Layer 4 of a small transformer language model trained on English Wikipedia (13 layers, counted from 0, width 128).
A neuron adds its activation times its output weights to the MLP's output. To switch it off is to set its activation to zero at one token and run the rest of the model.

Output weights of the MLP neurons that the questions are about. A number n stands for (n - 500) times 0.001.
n33: 663,306,436,532,478,630,495,616,445,449,481,465,443,514,444,520,631,567,474,606,623,548,494,523,486,279,476,503,541,586,537,502,739,638,496,562,562,440,460,553,549,600,400,454,395,678,350,478,399,500,528,540,479,464,450,383,408,562,494,275,515,606,535,630,324,580,532,483,611,391,446,428,574,469,390,552,582,362,347,565,500,606,393,400,607,408,403,396,526,600,470,469,550,436,545,582,412,553,460,503,771,427,407,541,415,424,447,561,635,608,364,645,563,490,500,409,503,483,425,431,512,487,435,514,517,486,480,429
n41: 399,472,569,663,559,571,615,442,596,660,389,553,457,437,496,562,491,441,478,451,438,545,479,474,514,521,446,629,479,489,459,441,422,589,502,563,421,439,601,532,387,466,422,460,509,416,431,457,514,446,519,609,500,519,489,398,610,554,481,521,448,478,452,534,507,502,510,638,605,588,528,498,601,633,536,356,503,465,553,503,492,485,502,384,388,451,517,503,564,526,578,443,547,476,535,396,420,562,497,365,504,397,525,415,484,423,529,496,628,415,480,494,469,660,484,457,487,625,458,500,450,421,388,534,601,479,495,472
n64: 489,366,661,537,503,442,456,445,492,483,377,439,581,477,621,367,606,447,426,444,408,561,366,521,626,399,436,551,607,588,487,449,479,462,573,521,506,564,450,572,636,516,352,483,628,380,564,435,424,477,484,528,702,455,557,613,611,631,615,214,570,419,335,633,476,269,695,514,547,326,412,417,543,599,619,434,578,538,376,312,553,597,678,551,607,577,503,418,326,327,554,451,522,488,549,485,579,488,604,491,527,536,587,475,517,534,465,383,497,536,478,338,516,551,479,626,659,522,491,616,487,583,447,569,509,415,462,537
n69: 514,490,451,476,405,425,274,424,411,288,456,395,415,517,444,492,434,585,444,457,496,581,458,448,565,564,567,597,502,521,636,616,531,564,488,416,417,457,498,492,663,484,569,666,465,473,517,519,448,490,430,383,477,435,420,520,438,488,568,458,552,509,517,469,466,463,553,419,350,440,565,531,472,495,445,536,497,674,513,516,566,554,514,539,579,454,548,618,455,485,474,578,533,442,544,520,597,523,543,478,424,594,467,475,510,531,440,423,505,592,540,628,553,407,535,520,475,470,561,387,612,614,685,559,429,443,537,504
n78: 456,526,563,578,494,567,430,597,596,462,635,547,359,473,563,440,395,400,492,535,494,326,605,614,584,397,583,588,285,357,408,604,469,380,490,677,479,281,430,483,529,629,416,421,414,484,435,665,594,603,506,567,689,448,547,414,310,242,408,507,384,550,488,295,509,567,476,563,360,537,537,457,597,527,596,338,493,347,418,570,633,392,265,612,220,503,396,779,666,672,373,531,391,634,513,597,490,414,434,652,666,498,568,492,480,452,473,611,317,586,526,629,569,531,502,528,373,520,609,578,521,515,572,564,438,513,347,618
n103: 502,507,408,441,585,490,496,701,511,475,555,500,431,507,405,554,466,551,408,537,550,379,424,500,502,401,657,344,344,416,461,520,422,515,485,502,583,561,489,473,431,416,556,480,513,547,529,429,478,470,564,476,649,439,474,481,538,470,441,481,421,493,624,559,511,496,341,484,470,561,543,509,513,492,521,594,317,523,357,582,553,636,470,397,473,551,589,682,547,589,611,422,494,482,426,469,308,452,477,569,478,545,617,463,589,494,604,552,414,589,453,494,381,504,496,466,440,442,498,500,538,626,483,469,524,554,572,475
n131: 412,514,467,500,400,454,466,607,579,549,410,315,579,377,634,468,564,361,425,562,475,388,304,476,524,623,570,716,448,346,597,554,466,474,571,500,472,560,475,561,537,394,408,545,314,626,505,306,551,411,529,547,551,583,495,727,590,361,503,573,621,495,424,517,421,447,320,418,563,473,511,439,517,585,497,675,310,453,569,561,525,589,592,604,663,509,440,404,399,479,502,498,613,367,740,536,329,467,529,517,553,445,491,607,294,488,564,403,556,658,588,526,475,495,545,342,487,489,616,500,465,500,524,528,600,371,482,495
n133: 474,541,324,479,356,421,556,385,669,484,462,572,373,462,633,455,462,478,465,522,573,560,553,571,519,478,568,419,455,427,691,498,503,428,502,384,244,473,445,600,566,432,600,495,403,453,444,529,755,531,405,424,535,490,515,588,440,431,422,514,454,428,527,387,518,409,553,311,403,606,580,578,475,401,494,565,550,287,458,769,544,589,481,541,572,423,398,425,564,442,502,477,479,493,563,510,459,476,638,562,472,588,377,537,486,604,449,584,544,517,495,564,443,620,466,480,426,521,592,494,386,576,600,403,520,489,626,694
n143: 500,727,327,467,682,592,546,367,427,455,420,549,359,544,367,430,435,326,492,612,625,388,458,540,585,429,476,466,549,550,517,429,572,531,490,447,438,413,687,452,539,487,370,601,390,488,555,478,359,559,466,272,449,528,485,420,493,391,567,475,543,500,561,348,361,621,348,714,428,506,500,494,600,559,561,420,218,391,554,592,467,552,418,592,427,667,508,639,579,607,445,518,500,643,562,561,422,532,415,559,506,674,470,358,488,442,447,737,624,436,473,581,388,608,373,327,542,514,460,455,516,461,500,476,510,564,633,461
n150: 582,491,574,624,574,304,470,457,579,520,196,372,533,534,636,459,482,539,489,390,377,659,267,543,443,429,439,397,707,521,528,479,510,449,576,556,638,645,440,451,662,510,578,548,512,395,456,413,482,453,477,518,649,307,427,533,493,578,583,289,559,298,500,512,413,355,554,572,500,380,354,672,550,491,487,517,456,718,439,582,574,628,598,494,604,522,398,300,456,554,437,647,432,484,568,536,456,621,728,423,635,504,661,370,563,503,487,408,528,422,476,373,579,503,513,442,675,607,423,567,459,489,479,440,632,372,460,424
n174: 426,513,601,484,577,564,376,597,574,567,573,560,458,442,550,425,457,539,361,502,523,448,466,586,519,358,523,638,505,610,509,435,511,625,530,536,431,564,516,497,518,628,374,338,348,573,446,517,386,472,650,219,580,615,564,614,299,492,522,437,384,403,468,446,449,677,584,440,415,595,558,516,463,498,511,417,473,413,450,476,518,560,441,408,537,538,420,542,539,475,442,445,546,321,516,541,464,604,404,478,567,511,721,514,591,488,540,643,497,466,350,342,395,507,465,536,525,658,587,587,432,432,459,568,458,561,566,480
n188: 439,564,516,578,540,424,489,515,447,571,684,505,456,412,538,460,302,558,589,622,616,441,637,448,474,596,568,503,547,465,566,522,296,700,626,468,539,429,484,335,503,477,509,373,514,447,470,610,475,628,562,508,549,461,635,618,454,315,335,469,494,558,450,575,474,449,431,463,444,434,539,531,416,451,396,487,436,444,538,547,424,512,553,662,414,487,500,561,532,240,569,562,391,611,539,530,466,502,448,480,612,508,445,538,591,419,571,378,570,436,565,627,530,467,412,393,430,474,553,624,477,583,392,134,616,528,585,564
n195: 391,462,358,730,636,686,952,500,654,989,486,568,495,369,528,689,586,577,307,577,338,554,527,415,529,524,408,420,571,486,360,225,363,505,607,552,531,519,584,444,383,426,470,532,463,296,422,462,646,403,491,620,456,584,459,229,473,544,430,519,531,441,522,476,568,514,455,529,775,638,451,476,747,683,580,397,474,490,475,484,558,454,505,543,481,300,418,532,495,515,700,443,467,630,394,367,427,283,442,466,592,276,424,537,451,660,658,487,485,495,355,391,716,697,212,437,435,769,486,485,243,461,263,509,610,509,500,425
n207: 538,430,450,494,538,530,574,390,504,490,581,456,513,443,491,455,367,577,492,600,535,587,500,443,578,498,567,410,620,450,533,416,505,530,439,448,344,622,443,407,687,581,560,496,441,488,453,482,617,387,435,487,605,442,562,464,530,590,542,511,558,511,514,612,408,394,460,511,569,419,513,500,450,546,521,456,485,486,481,462,470,550,542,565,649,520,536,351,544,579,483,573,477,448,477,450,424,416,405,477,278,502,336,581,411,506,452,537,534,483,515,576,509,438,416,525,457,415,584,549,499,506,662,474,554,433,566,576
n218: 465,511,497,553,350,398,535,487,636,545,565,417,555,494,598,525,520,538,352,638,444,543,510,539,324,364,463,604,433,323,430,533,356,618,509,402,509,544,486,491,615,470,360,590,700,473,411,488,544,527,537,560,479,529,535,457,359,546,462,531,203,564,330,581,505,701,450,517,505,413,571,339,502,479,344,492,448,497,608,286,663,524,620,537,623,513,429,721,430,529,551,608,488,445,588,447,581,520,400,435,373,520,592,573,468,589,402,392,506,453,475,637,419,442,523,474,612,576,503,561,569,515,498,629,609,464,266,433
n233: 483,307,546,543,473,569,500,511,415,529,365,516,509,326,375,488,584,534,389,492,440,512,610,483,713,464,673,420,467,547,500,605,490,587,620,308,571,435,637,481,477,480,407,480,523,502,622,598,462,473,338,497,520,561,489,443,574,568,650,378,516,403,481,569,469,529,453,494,642,478,469,678,465,586,393,489,576,564,388,470,464,391,455,578,381,605,505,291,472,460,421,349,490,526,801,508,374,497,587,730,661,513,512,516,289,381,614,541,637,453,535,594,502,351,451,528,544,572,349,447,534,432,485,383,462,652,558,257

Each question names a token from some text and the token that comes next. It shows the activations a of the neurons there, in the order above. A number n stands for (n - 500) times 0.0051.

Then comes g, the gradient of the next token's log-probability with respect to the MLP's output, scaled to length 1. A neuron's effect is roughly proportional to its activation times (output weights . g). A number n stands for (n - 500) times 0.00077.

" w", then "iz"
a: 753,404,469,558,490,499,512,449,501,469,971,628,248,504,530,513
g: 394,579,630,403,349,550,333,408,521,398,674,677,555,249,282,437,416,505,661,449,543,444,529,790,607,450,566,432,677,425,460,654,669,634,620,486,463,516,607,587,524,332,355,621,603,591,495,383,634,530,477,457,268,670,475,598,512,496,581,660,509,259,459,655,284,672,566,659,488,473,606,319,542,322,419,526,516,264,342,509,405,657,433,559,599,458,402,534,518,341,406,487,465,425,623,378,469,710,445,436,432,625,591,402,661,638,562,612,413,413,305,535,404,548,496,399,360,637,339,445,375,656,487,629,497,589,453,466
Switching off which neuron hurts the next token most? n174

" –", then " R"
a: 486,336,498,500,490,503,497,265,497,511,504,519,186,499,493,720
g: 241,418,651,580,482,453,585,683,575,640,621,485,453,536,400,484,435,744,431,407,649,544,473,408,458,486,426,520,719,593,412,510,540,556,557,423,611,541,507,277,443,430,570,580,336,573,407,233,348,457,563,507,617,398,659,403,379,482,730,723,464,504,317,388,478,438,663,419,588,358,598,538,595,652,348,533,436,552,501,242,550,456,421,330,451,424,588,502,559,278,473,667,618,509,597,517,560,561,601,509,422,548,591,502,574,489,400,346,539,258,305,600,525,704,496,452,551,283,437,409,416,709,509,695,494,290,609,708
Switching off which neuron hurts the next token most? n133

" team", then " included"
a: 285,409,717,630,470,509,550,500,511,486,519,548,250,576,529,590
g: 383,531,563,357,578,516,400,390,515,600,400,581,657,330,479,281,748,512,508,564,463,603,322,327,329,514,571,619,646,539,478,487,573,461,690,551,699,648,380,596,348,552,626,534,478,426,695,500,623,495,384,463,496,656,335,360,366,290,674,561,391,483,339,538,256,533,447,490,571,569,541,430,424,316,515,418,592,602,656,567,650,423,580,725,445,488,639,503,479,482,568,580,448,569,440,486,583,282,449,353,433,393,445,496,594,354,493,618,418,381,402,812,438,518,407,493,333,619,616,610,484,298,461,622,650,375,390,749
Switching off which neuron hurts the next token most? n33

",", then " of"
a: 508,326,444,564,478,503,557,352,510,469,512,509,166,499,596,640
g: 550,720,568,393,316,505,614,426,517,426,386,492,323,294,625,397,653,523,514,233,427,579,453,519,506,241,409,741,404,287,426,521,406,496,378,532,701,585,579,546,415,525,665,429,594,639,441,596,477,490,765,245,500,535,459,443,431,578,285,529,447,415,504,499,645,570,603,490,607,559,379,625,508,215,440,546,634,394,559,721,626,586,454,498,391,570,479,442,731,556,508,579,566,754,619,498,605,487,513,670,516,605,357,506,476,438,564,503,329,470,524,640,376,673,445,533,432,323,414,481,555,418,234,470,363,567,490,553
Which neuron, switched off, raises the next token's probability most? n133

" L", then "uk"
a: 509,395,498,634,489,496,496,506,473,466,498,491,215,502,496,497
g: 596,595,384,473,519,555,551,353,173,460,343,604,477,491,231,531,534,724,552,552,457,648,530,498,546,702,582,395,438,374,484,349,355,591,582,519,462,539,533,355,736,548,327,712,491,576,515,635,614,477,369,573,545,510,438,295,345,553,625,580,505,558,660,641,324,327,580,577,478,324,447,427,272,454,570,410,706,408,514,564,550,419,402,544,803,431,699,493,594,441,532,402,550,468,436,387,585,272,620,574,356,217,629,477,626,538,415,323,591,426,441,613,526,491,615,516,544,581,421,438,640,428,485,441,515,648,604,402
Switching off which neuron hurts the next token most? n69

" |", then " Jun"
a: 511,351,506,539,498,518,505,380,482,583,501,467,185,510,476,470
g: 506,298,374,475,324,624,644,414,689,307,749,609,515,514,407,460,581,451,411,619,605,526,527,538,700,404,508,521,375,598,524,435,625,595,530,434,610,790,445,416,394,239,572,383,433,536,496,439,682,518,459,463,472,335,630,556,676,589,531,404,458,425,389,547,320,397,404,450,619,517,575,405,407,456,459,409,403,292,576,544,311,384,328,536,463,619,541,465,536,470,475,531,404,764,509,528,346,573,573,482,577,697,631,624,475,460,421,499,561,291,398,699,229,609,534,561,694,413,573,583,564,658,622,387,692,304,532,333
Which neuron, switched off, raises the next token's probability most? n133

" to", then " Sh"
a: 492,364,506,658,477,346,954,506,404,492,504,503,206,505,511,489
g: 507,624,349,486,544,482,634,609,364,667,460,688,598,464,606,608,419,594,338,338,579,685,508,367,429,587,478,410,376,389,561,521,360,335,667,577,520,652,561,681,538,417,627,678,336,452,346,451,427,221,472,432,631,556,502,447,470,554,691,394,676,513,512,413,438,448,551,529,428,670,605,333,373,769,524,547,689,630,496,513,582,597,487,449,595,401,668,585,484,429,334,445,516,613,615,303,450,421,559,496,466,329,406,338,584,625,470,438,604,622,267,542,558,383,359,232,447,322,512,410,288,350,572,615,481,617,576,638
Switching off which neuron hurts the next token most? n131

".", then " Co"
a: 513,357,491,480,142,503,477,484,504,624,525,490,176,499,478,559
g: 549,403,459,545,627,682,395,454,592,929,606,233,453,345,372,554,575,593,346,501,722,571,508,393,548,520,513,629,658,612,472,581,417,428,522,586,644,462,347,571,541,236,514,594,493,503,548,390,414,379,481,506,658,516,490,674,371,620,508,532,474,557,479,398,505,577,689,573,462,540,514,681,198,564,427,415,499,529,469,372,660,344,241,635,529,281,487,457,454,352,528,420,560,472,558,544,648,627,478,559,337,319,547,456,506,431,490,545,383,646,443,515,409,617,500,622,426,495,424,311,274,714,475,452,514,600,606,309
Switching off which neuron hurts the next token most? n78

"ou", then "ston"
a: 536,536,518,661,496,506,495,491,505,465,457,514,200,513,535,491
g: 393,560,266,458,805,505,367,495,407,686,575,467,323,412,708,668,470,600,599,493,506,595,423,537,335,664,551,440,698,390,393,600,629,397,471,502,503,614,517,543,584,531,590,753,458,335,500,503,468,621,454,422,527,402,423,415,286,397,576,538,556,553,669,515,504,328,334,642,342,686,489,480,689,751,568,404,430,603,643,559,402,563,500,389,478,555,384,688,541,642,446,347,580,586,466,497,489,507,687,555,387,420,471,544,538,433,436,410,404,425,277,568,603,166,286,346,438,719,532,492,484,483,407,534,452,311,484,560
Switching off which neuron hurts the next token most? n69

" after", then " game"
a: 511,378,760,594,486,502,482,246,500,471,499,520,194,687,528,552
g: 489,530,144,561,496,285,387,607,317,630,577,505,592,429,720,556,655,451,511,672,591,766,412,598,518,672,496,500,279,531,736,487,667,492,634,598,421,576,460,456,493,456,520,363,554,584,471,278,617,411,384,534,505,340,446,670,436,515,625,468,619,329,417,614,511,419,341,400,477,474,544,236,524,620,468,593,509,476,478,670,607,470,536,424,732,366,392,486,515,498,566,318,439,582,287,652,518,571,367,546,463,358,365,416,351,354,486,521,510,481,428,691,379,338,360,457,531,655,592,694,504,404,603,524,434,580,631,628
Which neuron, switched off, raises the next token's probability most? n133

" d", then "yn"
a: 533,474,520,604,466,424,481,494,334,467,497,498,197,563,483,493
g: 523,578,609,549,484,314,436,442,587,606,717,492,312,384,349,642,490,555,505,493,438,612,391,477,533,523,483,427,559,429,515,579,574,306,399,615,641,716,436,732,566,522,407,399,501,724,364,475,620,684,651,515,720,651,346,372,584,658,301,468,481,370,631,438,598,579,750,565,431,612,378,440,451,502,437,490,663,632,546,406,543,380,356,492,295,535,425,540,633,446,718,643,500,428,541,538,422,405,625,396,392,308,535,541,704,447,790,395,442,448,428,314,260,517,463,469,533,615,341,427,416,381,420,388,353,597,445,391
Switching off which neuron hurts the next token most? n143

" |", then " "
a: 514,355,500,604,500,503,495,428,474,473,501,494,194,506,490,464
g: 499,483,615,659,404,559,259,609,304,942,358,494,494,562,504,387,434,601,426,497,641,564,473,436,403,469,608,529,632,390,600,504,367,479,454,585,464,497,563,670,626,573,335,714,551,342,434,566,421,387,423,388,528,601,326,427,486,400,432,450,628,605,654,479,504,529,483,641,305,624,429,439,500,645,578,551,522,761,373,652,664,618,652,517,602,427,378,642,530,527,434,286,558,336,485,409,624,608,480,596,414,286,539,479,341,597,475,329,496,573,478,317,743,259,451,362,441,457,485,613,391,370,537,599,367,489,479,531
Which neuron, switched off, raises the next token's probability most? n195

" –", then " Pat"
a: 486,336,497,501,494,504,493,264,494,521,508,517,187,499,495,704
g: 368,431,588,508,708,574,640,583,551,897,632,569,496,619,532,516,502,571,331,403,656,340,447,537,388,660,616,313,692,351,496,578,430,320,563,512,494,493,634,631,568,271,500,540,234,304,472,479,522,434,419,575,728,531,427,411,387,553,539,505,545,557,638,355,569,488,566,483,435,484,486,602,479,552,457,554,380,612,472,304,711,507,642,413,435,284,313,536,597,359,615,489,606,430,385,469,559,480,709,645,592,408,425,512,495,582,464,360,509,532,341,494,552,367,474,424,432,157,669,404,346,572,505,637,396,408,577,591
Which neuron, switched off, raises the next token's probability most? n195

" were", then " vill"
a: 673,359,647,497,500,503,515,351,543,463,498,601,204,517,587,939
g: 561,402,106,476,507,492,476,395,578,495,415,219,351,646,556,538,459,595,426,605,521,597,418,691,633,328,449,508,391,563,597,542,451,445,457,555,558,506,575,340,597,295,595,327,527,638,524,360,531,330,461,390,420,620,540,463,659,526,562,358,539,479,478,376,329,347,573,514,426,514,536,271,501,498,522,666,525,449,733,700,578,580,406,430,809,505,546,410,359,418,571,435,845,681,527,542,525,687,655,450,406,519,600,424,390,666,471,379,525,280,542,605,436,455,397,449,669,509,388,627,537,626,612,551,363,492,515,482
Which neuron, switched off, raises the next token's probability most? n133

" susp", then "ic"
a: 541,459,458,466,510,482,487,510,397,455,522,519,306,492,538,527
g: 384,504,511,401,528,508,465,512,636,416,631,608,571,485,422,482,270,282,514,612,678,568,509,488,403,434,432,349,511,651,394,670,581,453,671,650,409,848,332,353,637,422,453,570,468,583,621,512,740,376,559,573,476,537,410,646,475,643,353,281,575,490,629,490,554,507,310,819,449,332,601,478,645,441,539,587,471,431,378,663,399,412,375,448,368,462,538,535,386,574,338,568,605,534,282,483,455,540,320,659,433,711,683,484,617,376,395,447,490,321,484,420,316,517,560,493,485,672,449,585,601,491,609,450,255,470,514,541
Which neuron, switched off, raises the next token's probability most? n143